Layer 2 of a small transformer language model trained on English Wikipedia (13 layers, counted from 0, width 96).
In attention head 2, each number of a token's query is one row of weights dot the token's vector x. The head spreads its attention over the tokens so far by the softmax of query dot key.

Query weights of the head. A number n stands for (n - 500) times 0.0017.
q0: 645 461 514 565 367 564 570 514 408 476 624 438 280 728 441 252 633 424 735 558 328 443 649 364 370 677 514 518 514 609 531 672 303 356 574 437 521 699 468 466 378 440 473 156 373 391 515 529 307 506 528 633 651 585 437 597 299 493 332 394 511 667 630 436 704 366 630 470 306 575 463 339 392 440 743 826 370 533 724 368 316 967 548 487 476 493 533 362 643 86 333 605 379 505 430 487
q1: 412 657 359 523 378 531 342 408 696 565 639 558 454 516 540 548 391 472 594 479 321 629 302 585 502 640 675 644 323 512 336 537 620 556 512 557 400 599 487 261 365 441 599 333 513 169 513 485 359 330 479 652 365 515 228 579 359 556 378 515 473 495 469 496 463 522 573 450 432 370 424 391 476 682 667 573 575 728 355 391 456 654 494 311 225 398 319 510 744 570 559 701 321 525 411 195
q2: 601 368 655 662 627 430 408 733 322 497 360 470 164 635 444 472 797 217 422 483 507 438 952 508 415 439 286 480 528 714 639 432 332 425 616 548 922 458 433 508 383 617 515 564 247 705 496 267 749 555 566 435 700 379 571 510 390 498 439 430 447 538 473 507 482 169 407 249 362 319 418 370 590 425 407 642 263 345 770 478 471 304 540 657 565 777 405 376 674 249 580 274 759 541 538 818
q3: 379 342 620 523 464 441 459 236 655 466 603 485 583 502 707 352 378 666 570 650 424 440 159 672 716 705 379 520 555 259 408 531 576 718 468 418 274 621 592 677 456 424 649 538 529 483 596 470 506 469 216 605 585 506 289 543 522 479 435 333 563 477 566 556 358 631 405 488 537 453 514 392 505 590 301 593 605 678 320 552 443 587 586 400 597 272 511 439 278 514 434 719 338 359 425 340
q4: 332 600 344 586 481 423 512 361 787 502 651 373 835 391 552 674 287 539 342 501 306 561 29 501 724 452 471 516 480 319 489 440 690 623 522 495 391 457 560 605 697 413 371 694 696 695 438 586 273 540 320 453 458 531 589 256 393 504 572 596 688 367 493 561 408 766 338 488 806 655 689 627 457 671 357 234 453 493 376 469 555 361 438 503 496 229 492 658 415 764 604 513 321 316 612 325
q5: 376 599 549 491 439 414 413 636 325 417 437 535 377 703 291 551 793 390 543 354 655 419 718 432 429 162 456 550 462 526 379 302 394 279 462 607 731 348 234 478 506 468 370 594 502 333 437 394 430 686 694 203 487 478 559 478 497 368 562 529 519 414 388 624 505 401 548 432 497 623 537 665 316 578 627 202 424 292 534 495 521 627 712 458 453 538 579 612 294 398 504 508 686 553 416 487
q6: 489 517 596 662 506 377 315 535 270 542 492 609 248 642 541 620 527 383 344 514 581 397 571 518 283 440 329 535 285 545 380 529 295 455 541 319 588 302 504 443 564 610 603 501 429 433 348 625 486 542 435 390 196 373 426 505 521 474 488 610 582 405 470 559 512 302 489 300 142 582 656 609 361 304 447 468 434 488 558 315 660 336 606 395 201 559 444 557 566 412 637 521 694 544 516 464
q7: 649 478 426 631 575 392 416 344 606 522 494 547 580 413 664 669 206 445 269 608 401 649 189 418 554 513 492 506 369 508 479 581 546 510 537 230 313 582 635 474 462 595 598 564 463 545 475 734 462 510 491 599 331 597 458 294 484 650 448 549 561 478 547 386 233 578 567 545 559 522 636 436 464 583 337 576 519 669 304 403 602 417 450 466 445 505 394 500 598 604 568 504 360 543 561 318
q8: 385 404 111 300 595 731 693 363 655 323 604 225 794 253 687 532 295 639 635 572 568 751 433 507 522 508 632 442 749 396 804 446 748 621 505 512 428 646 471 622 382 241 293 607 744 633 806 273 487 523 294 577 666 619 447 627 313 531 569 485 440 437 655 554 554 592 563 735 696 335 391 528 560 520 493 544 689 541 577 612 377 629 300 557 547 359 452 350 546 539 272 633 243 316 314 563
q9: 329 522 448 572 598 512 439 488 285 633 297 675 551 696 318 377 610 414 372 487 554 421 656 440 236 362 575 457 409 568 410 385 350 328 502 406 667 461 515 295 631 615 426 235 262 443 394 566 490 627 759 365 456 489 640 478 484 454 335 632 560 668 372 470 426 642 645 407 392 700 727 479 276 452 590 531 251 470 323 291 651 414 745 686 708 631 492 548 541 321 628 241 500 745 623 507
q10: 531 604 597 508 515 443 439 566 548 439 480 636 442 449 320 485 453 623 614 624 442 381 490 406 464 630 564 515 509 323 417 523 583 340 532 622 375 367 490 388 567 418 520 528 526 292 431 477 391 387 549 383 539 385 644 288 577 571 423 658 443 576 535 554 516 504 500 412 537 477 511 486 517 426 451 428 445 582 559 657 406 579 447 323 466 543 574 522 501 614 296 622 548 363 579 346
q11: 545 413 511 520 469 536 632 538 642 505 632 470 376 485 496 445 460 507 420 443 451 487 668 781 505 631 438 562 471 540 560 632 531 575 453 566 265 291 637 521 522 513 627 340 637 511 422 514 478 308 390 615 594 524 497 448 427 604 482 656 517 554 571 471 529 249 426 429 299 364 295 435 535 367 533 615 342 537 472 441 410 511 458 573 441 614 454 345 587 493 584 543 460 427 554 569
q12: 613 601 546 641 411 559 616 655 513 406 619 389 487 523 435 579 555 442 456 402 629 676 236 596 568 408 516 467 500 330 435 660 522 334 424 519 493 527 537 435 671 320 443 652 522 429 455 483 529 369 645 282 690 597 508 231 440 592 593 604 376 681 461 414 533 637 612 377 551 428 361 501 568 511 434 526 526 510 637 532 362 554 347 475 577 536 192 504 460 402 483 393 474 386 435 378
q13: 484 445 532 621 487 483 547 693 579 421 472 499 635 506 692 496 429 382 474 439 502 590 473 464 514 581 402 463 489 650 594 660 442 482 467 454 665 462 717 430 542 581 478 713 591 445 577 496 597 521 386 554 643 531 319 668 483 488 446 631 487 658 388 249 435 446 562 459 519 454 443 640 541 680 555 584 426 440 522 454 546 447 371 528 347 655 455 564 532 378 582 443 448 544 458 605
q14: 382 611 482 537 664 421 415 579 455 389 504 586 608 306 282 578 455 605 661 657 354 469 469 318 480 652 796 483 546 331 438 418 678 406 496 425 468 554 504 410 570 532 418 546 486 307 586 385 297 481 516 370 412 424 594 400 572 565 357 751 517 518 404 590 451 630 653 434 515 461 741 503 490 507 490 444 420 612 619 649 617 578 448 479 616 530 482 558 494 650 287 499 522 537 622 364
q15: 616 669 725 714 463 331 563 674 633 414 322 673 530 538 766 573 429 368 352 420 399 501 380 266 541 635 508 462 418 480 513 514 488 499 500 325 700 535 623 565 409 631 487 778 465 591 615 648 663 553 454 544 738 465 427 556 560 448 536 549 603 618 248 222 429 513 422 345 508 648 500 725 524 831 535 294 421 481 483 462 531 334 437 411 324 661 471 546 538 540 510 412 595 410 295 500
q16: 560 592 649 289 622 687 412 411 600 697 433 706 704 536 488 451 144 585 393 373 626 331 334 126 527 517 537 474 542 402 516 847 405 426 620 528 365 422 586 633 429 331 263 236 537 369 430 600 347 425 633 517 515 757 599 744 882 296 561 544 507 551 549 475 435 634 532 514 619 532 710 720 563 582 582 484 504 485 400 507 366 615 177 343 702 369 621 426 568 536 594 650 269 508 319 480
q17: 501 612 445 371 610 629 573 443 637 515 518 542 797 340 728 469 173 539 468 467 656 443 181 189 557 491 612 544 606 357 616 581 460 347 353 392 338 383 523 512 459 234 386 535 448 518 417 628 385 506 552 516 524 741 615 659 574 373 515 599 492 556 552 509 484 823 591 663 673 805 617 834 492 425 316 296 677 622 400 491 415 502 510 381 805 428 839 557 503 570 495 650 359 713 529 299
q18: 405 344 650 608 348 441 363 573 474 577 534 610 350 665 707 444 610 364 605 480 354 518 452 827 592 607 414 503 538 367 430 430 431 677 525 498 676 508 370 555 277 527 553 381 559 571 596 594 477 585 416 521 679 490 152 449 664 330 275 217 325 432 520 489 482 312 398 494 319 335 452 634 435 555 438 788 434 692 402 599 457 792 819 179 164 559 477 365 474 339 542 658 477 515 317 464
q19: 375 546 288 330 275 611 683 357 667 472 506 453 883 350 511 509 336 591 498 425 569 584 134 298 678 535 426 733 434 324 503 485 600 490 390 427 319 499 534 535 567 567 495 793 500 516 472 537 348 550 410 546 473 333 622 636 530 511 587 582 595 425 511 600 468 762 517 679 785 573 500 639 512 585 315 136 639 527 460 558 535 487 451 493 591 148 771 774 326 698 605 650 399 299 580 341
q20: 394 518 672 465 390 505 638 522 339 480 333 612 276 537 343 314 783 338 583 358 604 234 976 624 391 348 357 727 448 462 577 307 499 375 432 606 745 287 149 514 578 547 437 570 382 230 335 331 548 622 542 329 533 352 568 545 619 440 565 551 663 596 419 642 611 444 520 527 296 562 569 594 532 369 663 228 433 288 731 576 432 618 784 619 493 513 493 640 346 342 496 493 575 534 502 544
q21: 667 561 987 643 407 408 435 763 383 678 387 642 236 634 459 541 643 272 611 373 642 557 690 511 248 454 449 289 427 446 460 573 391 371 595 475 728 283 383 471 563 492 298 394 469 455 444 735 515 460 591 280 285 405 402 415 534 367 577 598 269 545 319 377 661 178 507 150 124 559 509 590 377 453 665 546 363 341 663 444 474 280 683 242 211 618 295 466 714 401 619 489 674 390 313 538
q22: 718 367 433 565 511 489 435 299 661 454 591 441 661 276 784 661 214 605 438 613 320 588 136 535 747 728 605 584 485 423 605 522 608 649 394 332 173 661 665 636 489 546 632 569 640 704 594 631 370 364 154 672 498 706 509 347 532 605 561 434 583 446 551 330 463 609 434 707 642 418 574 571 641 612 320 706 694 573 325 502 457 487 182 539 421 406 329 418 439 651 449 599 203 437 565 382
q23: 615 465 295 443 607 743 627 282 739 293 555 474 778 303 722 596 322 753 506 625 409 647 308 619 702 756 594 477 651 435 808 423 785 652 367 447 265 685 448 682 397 357 379 501 601 519 702 488 462 405 369 655 669 488 490 597 477 567 653 435 530 564 533 452 523 563 457 782 815 516 417 399 667 687 487 465 561 606 525 684 158 557 303 552 536 448 512 457 588 616 250 661 276 304 424 553
q24: 410 511 592 442 436 401 579 654 485 453 497 614 322 340 422 329 652 422 468 278 504 458 709 556 374 408 287 478 537 530 557 682 312 551 547 737 516 372 398 493 598 434 497 498 631 391 321 390 469 320 674 407 635 586 402 429 475 386 588 414 291 719 377 525 841 324 495 494 555 745 384 748 269 450 454 435 352 238 466 493 577 555 778 597 513 748 632 627 339 323 654 364 489 602 579 634
q25: 540 304 514 756 545 434 265 417 204 727 507 501 537 703 487 494 555 434 483 649 521 530 602 327 352 392 480 547 314 586 201 228 269 316 446 316 724 507 533 367 522 622 561 228 452 491 273 634 505 746 663 314 222 526 603 383 655 351 340 607 416 379 560 589 433 369 601 512 179 468 807 374 306 311 632 678 413 459 643 320 775 541 710 577 451 709 322 624 500 400 397 470 667 745 621 635
q26: 727 700 701 405 481 638 430 489 435 597 271 320 474 841 640 634 397 492 361 425 485 649 445 457 555 441 531 521 314 621 538 438 411 385 508 425 569 460 501 433 315 609 466 539 460 532 404 754 657 659 739 529 709 864 505 493 604 364 538 235 640 532 655 376 454 505 481 475 472 478 595 673 519 591 393 636 565 484 381 625 470 574 346 397 321 518 336 344 472 661 488 526 574 559 550 458
q27: 560 691 711 577 629 317 533 607 485 404 424 737 515 441 716 416 453 466 438 562 511 498 414 229 451 673 473 422 459 452 485 448 529 545 525 372 560 614 506 510 481 546 486 722 458 394 619 443 647 661 421 447 656 418 483 572 667 419 452 564 625 586 368 354 503 601 564 376 560 596 519 629 593 585 446 299 482 591 622 409 620 469 443 404 399 504 459 554 409 535 367 432 586 448 263 510
q28: 519 337 585 488 347 589 506 497 551 666 535 242 358 527 575 562 467 360 493 391 415 532 647 840 437 605 365 534 444 506 494 578 537 544 608 530 382 330 589 612 503 517 645 422 633 692 503 614 546 269 344 556 520 598 468 463 332 544 477 286 414 421 464 407 595 287 227 486 329 423 356 561 559 517 544 595 340 417 463 540 390 449 519 464 307 554 402 380 650 414 537 513 468 514 524 640
q29: 429 737 552 582 576 407 469 541 630 385 448 608 469 463 446 553 532 515 412 568 396 552 413 427 450 642 634 542 486 316 496 600 617 408 442 421 361 541 620 457 604 555 538 540 408 389 556 455 368 411 576 330 604 530 546 408 542 624 474 740 666 623 368 404 382 620 565 309 507 535 589 457 503 578 393 481 421 570 510 576 545 526 397 508 646 540 365 519 615 574 397 361 505 500 445 345
q30: 375 396 257 451 562 525 419 258 326 668 500 612 700 513 479 568 451 523 542 465 437 688 454 437 452 412 557 501 498 428 577 477 409 579 470 478 542 620 537 486 554 543 344 555 414 461 500 470 573 578 657 446 337 565 432 602 567 536 486 360 613 580 379 510 597 720 672 672 668 709 672 461 476 522 503 464 668 460 417 403 668 328 337 461 629 612 446 718 490 429 348 504 512 548 481 508
q31: 583 376 466 534 477 650 351 412 359 556 353 439 607 582 511 453 435 580 603 506 581 505 435 451 538 239 654 423 518 478 472 369 492 337 551 517 670 608 249 608 492 458 424 529 420 661 527 605 397 650 545 451 360 678 461 547 663 408 539 275 452 416 444 504 553 685 615 576 584 577 690 534 518 440 514 514 668 468 674 670 451 531 568 397 430 403 564 638 579 480 231 403 525 459 591 454

Each question shows a short text with each token's key, already scaled and adjusted for position as the last token sees it. A number n stands for (n - 500) times 0.00067.

Then comes the last token's vector x. A number n stands for (n - 500) times 0.013.

0 ",": 517 452 519 619 566 411 478 596 620 307 521 470 545 482 584 471 594 422 597 499 398 433 656 619 454 531 470 483 430 531 581 516
1 " and": 474 479 460 595 584 416 459 612 623 352 487 489 649 501 544 474 509 422 594 503 364 422 651 642 467 492 530 484 469 550 580 485
2 " pro": 451 462 509 599 506 398 472 595 562 319 571 556 527 516 588 504 488 393 549 469 389 470 655 602 356 564 504 500 511 577 461 380
3 "duc": 593 458 504 565 434 363 521 572 442 535 599 460 633 527 602 484 361 378 564 428 352 519 635 495 408 575 494 507 426 569 481 494
4 "er": 591 502 488 463 490 399 523 680 445 556 521 471 609 498 568 529 557 397 538 410 394 492 636 551 381 576 488 521 394 585 619 398
5 " P": 577 593 477 565 471 416 554 587 489 297 598 483 552 509 597 548 531 391 533 487 423 558 618 539 369 597 510 549 373 559 431 469
6 "h": 488 634 386 651 558 378 497 658 452 499 555 499 529 507 543 577 603 562 539 538 379 447 659 539 429 492 544 536 493 602 517 429
7 "il": 362 599 453 626 502 472 507 623 399 527 583 421 606 462 595 561 528 546 546 467 424 521 564 478 327 594 624 515 421 583 487 502
8 " Sp": 404 503 430 564 518 453 474 566 485 376 645 524 508 434 622 491 373 612 484 524 415 473 588 577 313 568 513 553 403 591 442 501
x: 540 526 355 437 558 587 635 497 541 407 522 393 548 371 401 609 463 439 535 461 444 398 551 555 714 498 385 647 588 537 559 611 473 436 394 455 555 585 523 499 620 523 474 474 575 479 519 461 439 547 452 475 474 459 482 365 600 776 532 477 627 501 504 529 473 464 494 550 537 482 532 551 499 599 441 477 421 495 505 572 603 447 381 483 650 515 488 543 480 551 515 460 326 556 550 511
Which token does the last token look at most, and with what share of its attention? 1 " and", with about 40%

0 " of": 510 432 503 562 551 453 489 629 563 386 486 471 578 521 544 509 535 480 557 480 432 473 613 566 447 545 590 499 465 561 573 492
1 " the": 493 545 487 578 531 449 473 567 573 328 467 459 556 522 510 547 514 468 546 504 430 427 629 595 462 503 526 523 450 508 547 492
2 " Ho": 470 451 574 512 473 449 547 542 529 339 559 517 550 551 586 560 479 481 494 416 485 555 576 554 446 538 535 545 453 542 474 388
3 "l": 460 452 529 557 534 435 528 644 481 493 521 501 526 528 521 564 480 410 581 461 413 501 603 552 420 534 567 524 484 570 590 449
4 "ly": 554 504 544 545 469 479 559 588 473 538 495 474 581 536 554 550 493 386 590 385 452 528 579 524 421 532 450 528 440 576 543 421
5 "wood": 535 516 505 515 462 381 523 548 523 555 553 475 600 554 617 510 600 441 529 419 428 530 590 522 449 533 432 497 438 556 514 448
6 " Ar": 429 542 408 583 528 489 501 616 502 376 494 502 500 520 527 541 559 573 510 507 444 479 586 518 376 573 568 527 439 541 505 472
7 "g": 394 594 482 536 491 462 535 595 420 557 586 515 533 502 583 531 581 533 513 477 495 538 577 467 402 570 514 526 455 602 495 443
8 "y": 416 593 472 563 439 450 555 558 441 573 543 484 531 522 580 569 435 546 538 430 483 556 557 468 431 572 471 534 425 592 543 450
x: 438 566 464 519 582 447 537 466 552 553 509 469 525 429 555 667 513 534 397 459 310 624 132 449 546 533 505 441 513 506 484 465 576 595 568 546 556 381 492 444 506 513 525 543 593 524 561 475 346 561 426 518 622 482 475 561 489 529 610 467 480 633 521 432 443 694 535 495 532 599 545 500 613 556 540 574 392 568 553 579 558 514 508 431 491 439 555 545 453 552 520 427 395 488 492 512
Which token does the last token look at most? 1 " the"

0 "s": 365 377 581 427 424 403 519 597 491 592 561 505 568 507 614 476 536 548 493 436 461 515 605 499 409 578 409 456 384 604 560 452
1 " known": 388 372 653 440 411 375 543 563 496 535 572 512 598 516 622 453 484 608 488 378 486 534 570 544 501 455 416 450 506 556 497 413
2 " as": 462 533 475 600 526 385 483 621 597 325 496 509 538 567 552 510 459 420 621 479 406 470 643 611 445 529 507 535 484 575 585 463
3 " the": 518 544 480 556 525 446 479 610 571 294 445 463 598 548 505 573 516 530 550 520 453 392 677 620 436 513 508 551 411 522 553 447
4 " \"": 535 538 405 562 564 405 474 554 594 314 513 468 392 530 569 560 472 530 590 557 390 454 625 621 466 448 400 532 564 492 533 525
5 "W": 532 596 459 574 459 375 560 530 493 405 670 545 644 485 616 479 530 440 545 463 395 586 577 532 387 536 480 517 465 564 412 469
6 "re": 589 530 567 505 406 436 566 464 458 559 599 427 624 494 608 558 585 418 567 389 490 603 563 516 439 565 525 590 350 572 507 440
7 "ck": 387 573 394 590 511 390 517 556 494 562 609 484 539 496 635 521 525 530 511 475 380 488 600 532 406 498 366 535 421 634 504 420
8 "ing": 454 580 464 524 490 430 494 571 474 618 623 477 618 499 641 487 399 606 531 443 410 489 538 495 434 549 465 503 369 647 557 425
x: 528 537 506 468 439 560 530 309 597 529 555 514 462 530 454 509 539 452 496 635 448 448 147 523 471 556 468 480 553 504 503 457 548 391 545 596 546 566 525 606 491 473 480 499 530 413 480 555 447 552 483 597 506 445 659 531 462 636 594 503 598 533 414 560 470 438 561 445 679 530 523 465 565 577 556 568 467 499 514 458 375 413 514 468 420 366 562 446 396 579 617 482 381 483 519 362
Which token does the last token look at most? 4 " \""

0 "er": 446 413 534 505 467 400 515 651 501 417 498 492 552 516 522 543 558 510 514 451 421 477 652 546 361 583 503 509 414 545 548 415
1 " of": 483 424 518 518 547 441 500 661 580 348 483 487 600 537 550 498 509 456 535 486 442 462 635 580 421 570 573 491 458 549 561 456
2 " the": 495 567 469 587 542 447 472 582 581 304 458 459 557 527 511 554 494 487 552 520 427 406 647 609 452 512 517 529 440 510 549 485
3 " Ho": 503 468 574 536 483 445 548 542 528 308 568 520 543 555 600 575 459 458 505 421 481 551 589 568 429 543 534 561 434 563 468 372
4 "l": 493 507 503 575 549 426 531 664 480 493 522 503 527 531 524 572 451 383 602 467 402 494 620 560 407 541 570 528 481 581 600 444
5 "ly": 536 571 516 573 469 475 565 599 470 546 491 470 591 542 560 558 548 389 614 379 440 528 593 527 408 537 441 530 429 585 549 413
6 "wood": 422 550 493 533 466 362 522 556 528 561 560 471 614 562 633 512 593 452 533 414 413 525 606 527 439 538 421 497 429 564 515 441
7 " Ar": 401 498 397 592 539 490 499 634 501 357 493 501 499 520 529 547 469 596 481 525 440 474 600 523 357 584 578 531 428 547 506 469
8 "g": 356 573 475 545 491 455 538 610 409 565 598 517 537 502 595 535 447 588 508 482 493 541 590 464 387 581 516 530 448 617 494 436
x: 542 581 411 466 492 407 563 602 583 555 492 520 589 432 515 567 474 492 428 522 432 671 258 509 610 545 620 410 593 303 496 542 577 525 561 558 575 428 523 543 604 534 609 502 446 535 428 493 375 545 476 500 687 501 452 504 478 671 532 625 498 648 508 485 432 445 574 505 472 499 603 598 481 557 433 519 478 451 534 590 600 526 422 383 432 499 540 542 432 612 405 464 424 457 548 481
Which token does the last token look at most? 2 " the"

0 " the": 477 482 514 588 536 410 473 601 574 336 475 480 586 524 512 539 523 438 588 475 375 413 654 598 441 513 500 507 450 521 549 472
1 " ": 451 525 475 575 530 404 469 542 558 249 548 505 488 540 556 523 542 457 548 483 429 459 641 595 422 540 493 530 458 509 516 445
2 "el": 517 472 515 555 467 385 540 619 491 565 568 486 517 533 613 558 432 430 610 408 372 542 591 514 401 532 419 525 466 603 559 478
3 "ite": 535 413 591 507 479 401 519 603 510 634 460 471 653 558 546 487 435 390 546 375 446 537 579 475 408 496 516 437 460 545 482 457
4 " group": 647 412 544 439 441 424 518 583 497 544 519 506 624 595 607 487 586 452 504 398 475 538 584 508 468 519 388 449 444 528 475 393
5 " of": 505 555 510 506 558 443 539 685 565 384 477 483 618 550 545 519 498 399 568 452 453 483 634 582 451 580 505 489 435 528 557 413
6 " se": 497 506 507 580 483 397 516 549 529 284 538 554 547 537 563 566 510 454 539 461 438 535 619 570 420 452 534 486 519 554 390 386
7 "s": 434 611 455 577 452 401 529 575 453 623 574 496 604 492 574 498 446 533 582 406 378 537 568 488 418 555 480 495 405 586 525 466
8 "s": 500 587 450 571 439 403 524 568 458 614 579 508 588 494 585 494 407 583 584 400 390 537 563 483 419 567 478 485 405 590 533 457
x: 573 564 536 557 392 502 568 448 635 353 561 410 510 440 529 543 602 444 638 829 534 460 164 488 565 624 556 544 446 483 582 530 543 488 551 486 540 448 466 446 511 522 388 533 585 524 556 486 472 535 533 463 471 542 504 536 421 585 566 481 598 453 524 452 534 554 492 461 579 487 600 493 520 561 519 499 443 556 464 462 420 443 516 517 479 389 445 595 546 422 510 483 415 451 476 374
Which token does the last token look at most? 0 " the"

0 " and": 491 444 512 572 534 421 487 590 573 391 506 493 615 499 529 487 519 457 573 471 391 460 607 586 471 508 526 496 480 533 547 476
1 " G": 450 452 494 539 498 446 568 574 498 373 576 518 578 494 592 521 452 467 589 411 447 550 561 528 446 537 442 519 448 515 438 461
2 "la": 441 453 541 568 437 447 554 552 451 519 463 443 512 526 477 608 456 436 570 408 409 554 575 506 420 536 548 572 457 559 518 497
3 "s": 555 487 533 485 416 433 514 559 446 558 525 452 547 527 566 559 460 462 547 410 453 529 587 489 416 575 506 555 391 584 557 480
4 "ne": 587 479 551 531 418 401 552 523 482 554 553 451 515 532 581 566 492 459 546 414 418 573 578 493 398 535 491 533 428 552 505 497
5 "vi": 570 507 589 506 407 469 540 508 422 560 536 478 536 507 549 533 573 444 523 425 504 549 540 461 410 597 585 535 409 560 464 456
6 "n": 540 564 522 534 458 419 543 569 460 503 548 464 540 502 532 567 610 467 555 455 437 558 592 485 374 548 555 543 435 554 465 460
7 " (18": 440 491 426 580 540 444 486 515 575 315 544 490 498 489 536 479 539 526 497 580 440 436 588 596 466 527 461 512 476 486 509 493
8 "78": 383 578 457 566 472 400 525 552 495 561 571 460 495 499 562 505 410 562 535 491 448 491 581 501 447 566 418 518 406 511 539 484
x: 406 558 428 517 526 530 529 526 586 552 571 507 624 600 518 641 468 657 451 547 508 466 338 405 532 616 526 427 705 303 604 423 454 623 617 488 604 586 556 527 530 482 443 521 522 467 639 407 534 428 432 646 483 480 442 550 431 551 601 432 522 393 493 458 602 567 547 445 606 596 486 544 479 663 483 536 466 595 533 497 388 438 469 387 506 502 555 521 394 512 425 553 497 495 460 456
Which token does the last token look at most? 7 " (18"

0 "\n": 475 454 516 579 535 368 463 616 538 382 498 482 539 509 504 524 495 476 580 490 318 433 610 593 467 464 467 493 452 510 578 468
1 "In": 447 448 549 575 501 440 501 606 572 371 483 481 531 554 540 550 477 390 594 457 425 481 591 570 383 545 609 541 461 582 521 493
2 " re": 385 515 485 549 529 428 501 527 602 327 545 538 473 555 600 525 475 486 548 488 473 496 644 618 442 498 416 529 498 570 494 442
3 "or": 461 481 486 511 512 460 522 595 457 488 557 441 614 487 560 544 390 479 519 452 454 531 624 522 382 592 615 553 362 563 536 464
4 "gan": 620 547 422 597 556 391 500 642 507 546 488 481 559 514 543 488 513 431 581 468 371 466 633 530 396 518 488 481 488 543 499 465
5 "is": 536 562 485 542 454 453 521 615 449 594 495 441 574 504 553 547 632 450 573 405 437 532 549 470 361 587 509 519 403 594 517 485
6 "ation": 490 579 581 423 458 463 517 573 495 597 594 495 607 465 607 434 625 422 492 415 521 541 523 466 430 564 485 426 407 543 468 426
7 " short": 394 569 480 489 436 415 564 572 488 501 581 473 543 586 678 529 509 450 504 408 488 571 540 494 449 539 399 530 434 585 461 419
8 "ly": 439 570 430 609 484 458 577 605 437 554 559 461 539 502 581 543 413 593 525 461 455 533 568 494 413 559 402 556 414 586 535 418
x: 468 625 590 521 514 414 530 564 557 554 499 422 503 407 433 678 520 527 445 439 369 529 257 415 554 534 585 459 524 473 427 599 660 460 511 468 550 686 428 440 518 458 536 531 613 429 537 451 510 458 320 584 617 568 554 486 439 602 563 452 495 604 538 386 517 568 539 503 528 646 566 440 533 566 481 444 349 542 450 512 407 531 474 548 416 448 608 595 499 585 417 421 492 449 558 467
Which token does the last token look at most? 0 "\n"

0 ".": 497 492 528 539 463 404 507 522 546 437 521 505 506 513 529 479 666 424 549 445 519 473 616 584 429 495 388 513 443 523 527 473
1 " George": 405 516 536 553 467 402 536 571 565 427 513 495 563 569 562 545 483 461 563 427 426 524 607 580 462 537 472 537 459 540 574 458
2 "'": 443 506 527 518 457 412 530 570 517 444 467 436 484 588 551 609 426 499 581 482 433 513 620 567 436 540 507 586 473 524 550 468
3 "s": 520 496 547 509 505 448 508 622 539 459 534 515 568 494 573 465 489 392 594 445 448 468 623 562 438 571 492 477 445 553 563 443
4 " War": 605 573 441 569 508 429 524 563 540 453 550 481 559 538 595 522 529 427 589 476 414 498 588 556 442 542 528 527 470 577 558 488
5 "d": 556 598 488 582 463 465 525 535 440 554 599 476 575 466 584 514 510 395 577 462 435 531 564 488 428 507 509 503 445 613 498 468
6 " |": 500 553 436 557 523 436 479 553 566 292 518 490 526 513 535 498 525 540 519 538 439 456 596 597 453 550 472 500 474 509 523 457
7 " Mount": 425 496 385 571 563 420 447 561 545 401 515 498 564 532 544 521 489 569 486 566 405 440 612 578 460 491 532 511 494 535 505 501
8 "jo": 401 558 460 572 506 413 504 572 471 516 520 460 561 519 532 561 418 576 533 502 399 492 603 543 424 564 536 533 436 567 535 455
x: 445 537 367 459 422 534 562 453 447 481 487 551 647 434 425 532 539 473 415 551 489 396 394 393 572 457 511 402 604 485 736 750 513 498 504 382 495 590 560 597 471 399 485 594 539 567 442 570 552 441 472 454 485 568 540 502 438 574 525 462 676 489 478 535 411 557 622 516 557 525 584 517 366 627 518 355 545 492 493 603 550 466 418 511 459 446 553 434 495 590 508 582 476 382 448 393
Which token does the last token look at most? 7 " Mount"

0 " to": 523 412 547 557 516 422 503 578 560 341 505 476 599 516 539 497 591 487 525 459 420 482 607 613 471 517 554 523 441 564 571 437
1 " ": 456 520 477 568 526 411 468 531 559 266 553 508 497 534 559 513 548 458 545 484 437 464 629 588 436 533 495 524 462 507 509 447
2 "jo": 424 445 521 550 486 395 515 615 477 537 513 472 584 529 526 568 403 422 540 449 392 521 620 560 418 556 532 536 446 568 562 434
3 "ur": 510 445 520 494 436 467 531 568 420 571 553 450 568 524 579 558 365 433 514 426 494 562 580 473 406 584 535 552 385 590 526 446
4 "n": 585 519 547 542 447 432 555 577 450 480 583 492 570 481 541 531 373 372 559 431 453 563 587 496 392 553 534 536 444 561 459 433
5 "al": 551 595 525 512 497 461 483 653 469 567 525 452 565 515 514 530 561 389 595 437 432 472 588 489 348 564 563 523 444 527 507 479
6 "ist": 434 566 531 527 443 403 483 598 456 576 534 499 563 543 539 508 661 470 572 420 443 471 605 518 374 528 508 512 440 549 495 438
7 " Ch": 413 569 413 593 509 419 511 587 499 357 566 542 505 512 578 518 470 575 496 504 408 485 585 554 398 549 478 536 443 580 496 434
8 "ri": 416 530 460 567 485 425 517 571 435 562 547 487 514 544 578 582 420 561 532 479 395 527 591 496 391 590 521 569 421 604 539 438
x: 473 576 483 414 453 496 576 430 590 389 390 542 560 480 585 554 526 427 393 511 412 472 295 479 633 432 660 413 536 507 590 573 504 569 516 514 538 565 577 415 547 557 465 510 635 396 512 517 375 502 371 419 565 547 547 461 421 526 617 544 531 587 515 522 390 534 416 383 625 597 595 628 534 550 405 553 572 493 594 503 513 490 483 471 622 513 572 698 545 466 340 521 496 408 516 495
Which token does the last token look at most? 7 " Ch"

0 "um": 406 528 492 424 491 390 485 605 471 592 527 469 555 529 602 555 567 581 489 495 481 503 629 501 331 569 459 502 398 607 510 401
1 "b": 430 417 464 495 515 427 556 652 439 521 645 471 552 488 634 547 517 538 521 486 456 578 620 484 390 540 444 507 412 631 510 466
2 "le": 422 385 582 472 410 445 607 556 440 469 589 461 573 500 601 577 453 461 500 393 531 607 567 479 402 581 528 558 397 584 498 441
3 " re": 469 526 479 547 519 449 543 531 599 328 545 570 488 575 602 540 405 489 565 453 503 521 639 611 434 525 375 553 511 577 471 399
4 "co": 565 445 585 519 402 441 561 522 453 586 589 452 604 512 603 563 452 397 552 374 447 591 582 533 407 543 441 543 418 598 476 463
5 "ver": 599 541 468 506 469 415 514 568 463 516 608 429 553 480 662 500 581 455 524 451 450 502 609 540 434 572 455 553 356 628 567 430
6 "y": 446 590 556 482 423 450 540 589 426 607 562 492 586 508 610 498 585 391 562 366 517 526 553 460 458 580 454 489 394 585 524 384
7 ".": 392 464 405 592 470 400 485 538 564 385 503 527 532 525 483 489 647 611 522 516 490 423 655 607 432 475 390 529 463 506 523 449
8 " He": 472 512 512 559 490 440 606 572 474 395 540 454 605 566 588 646 440 494 495 461 486 583 600 550 409 516 432 633 398 523 464 400
x: 526 518 462 471 484 493 466 491 484 445 450 379 673 365 360 723 468 474 385 362 490 660 408 452 607 441 472 525 502 454 511 604 511 560 433 422 476 585 460 425 389 620 539 588 530 429 583 492 458 466 520 595 512 492 540 405 509 758 489 455 513 531 622 413 482 514 491 544 550 609 477 536 571 648 448 350 473 535 500 543 397 540 497 586 537 450 595 570 529 470 537 563 577 556 443 528
Which token does the last token look at most? 7 "."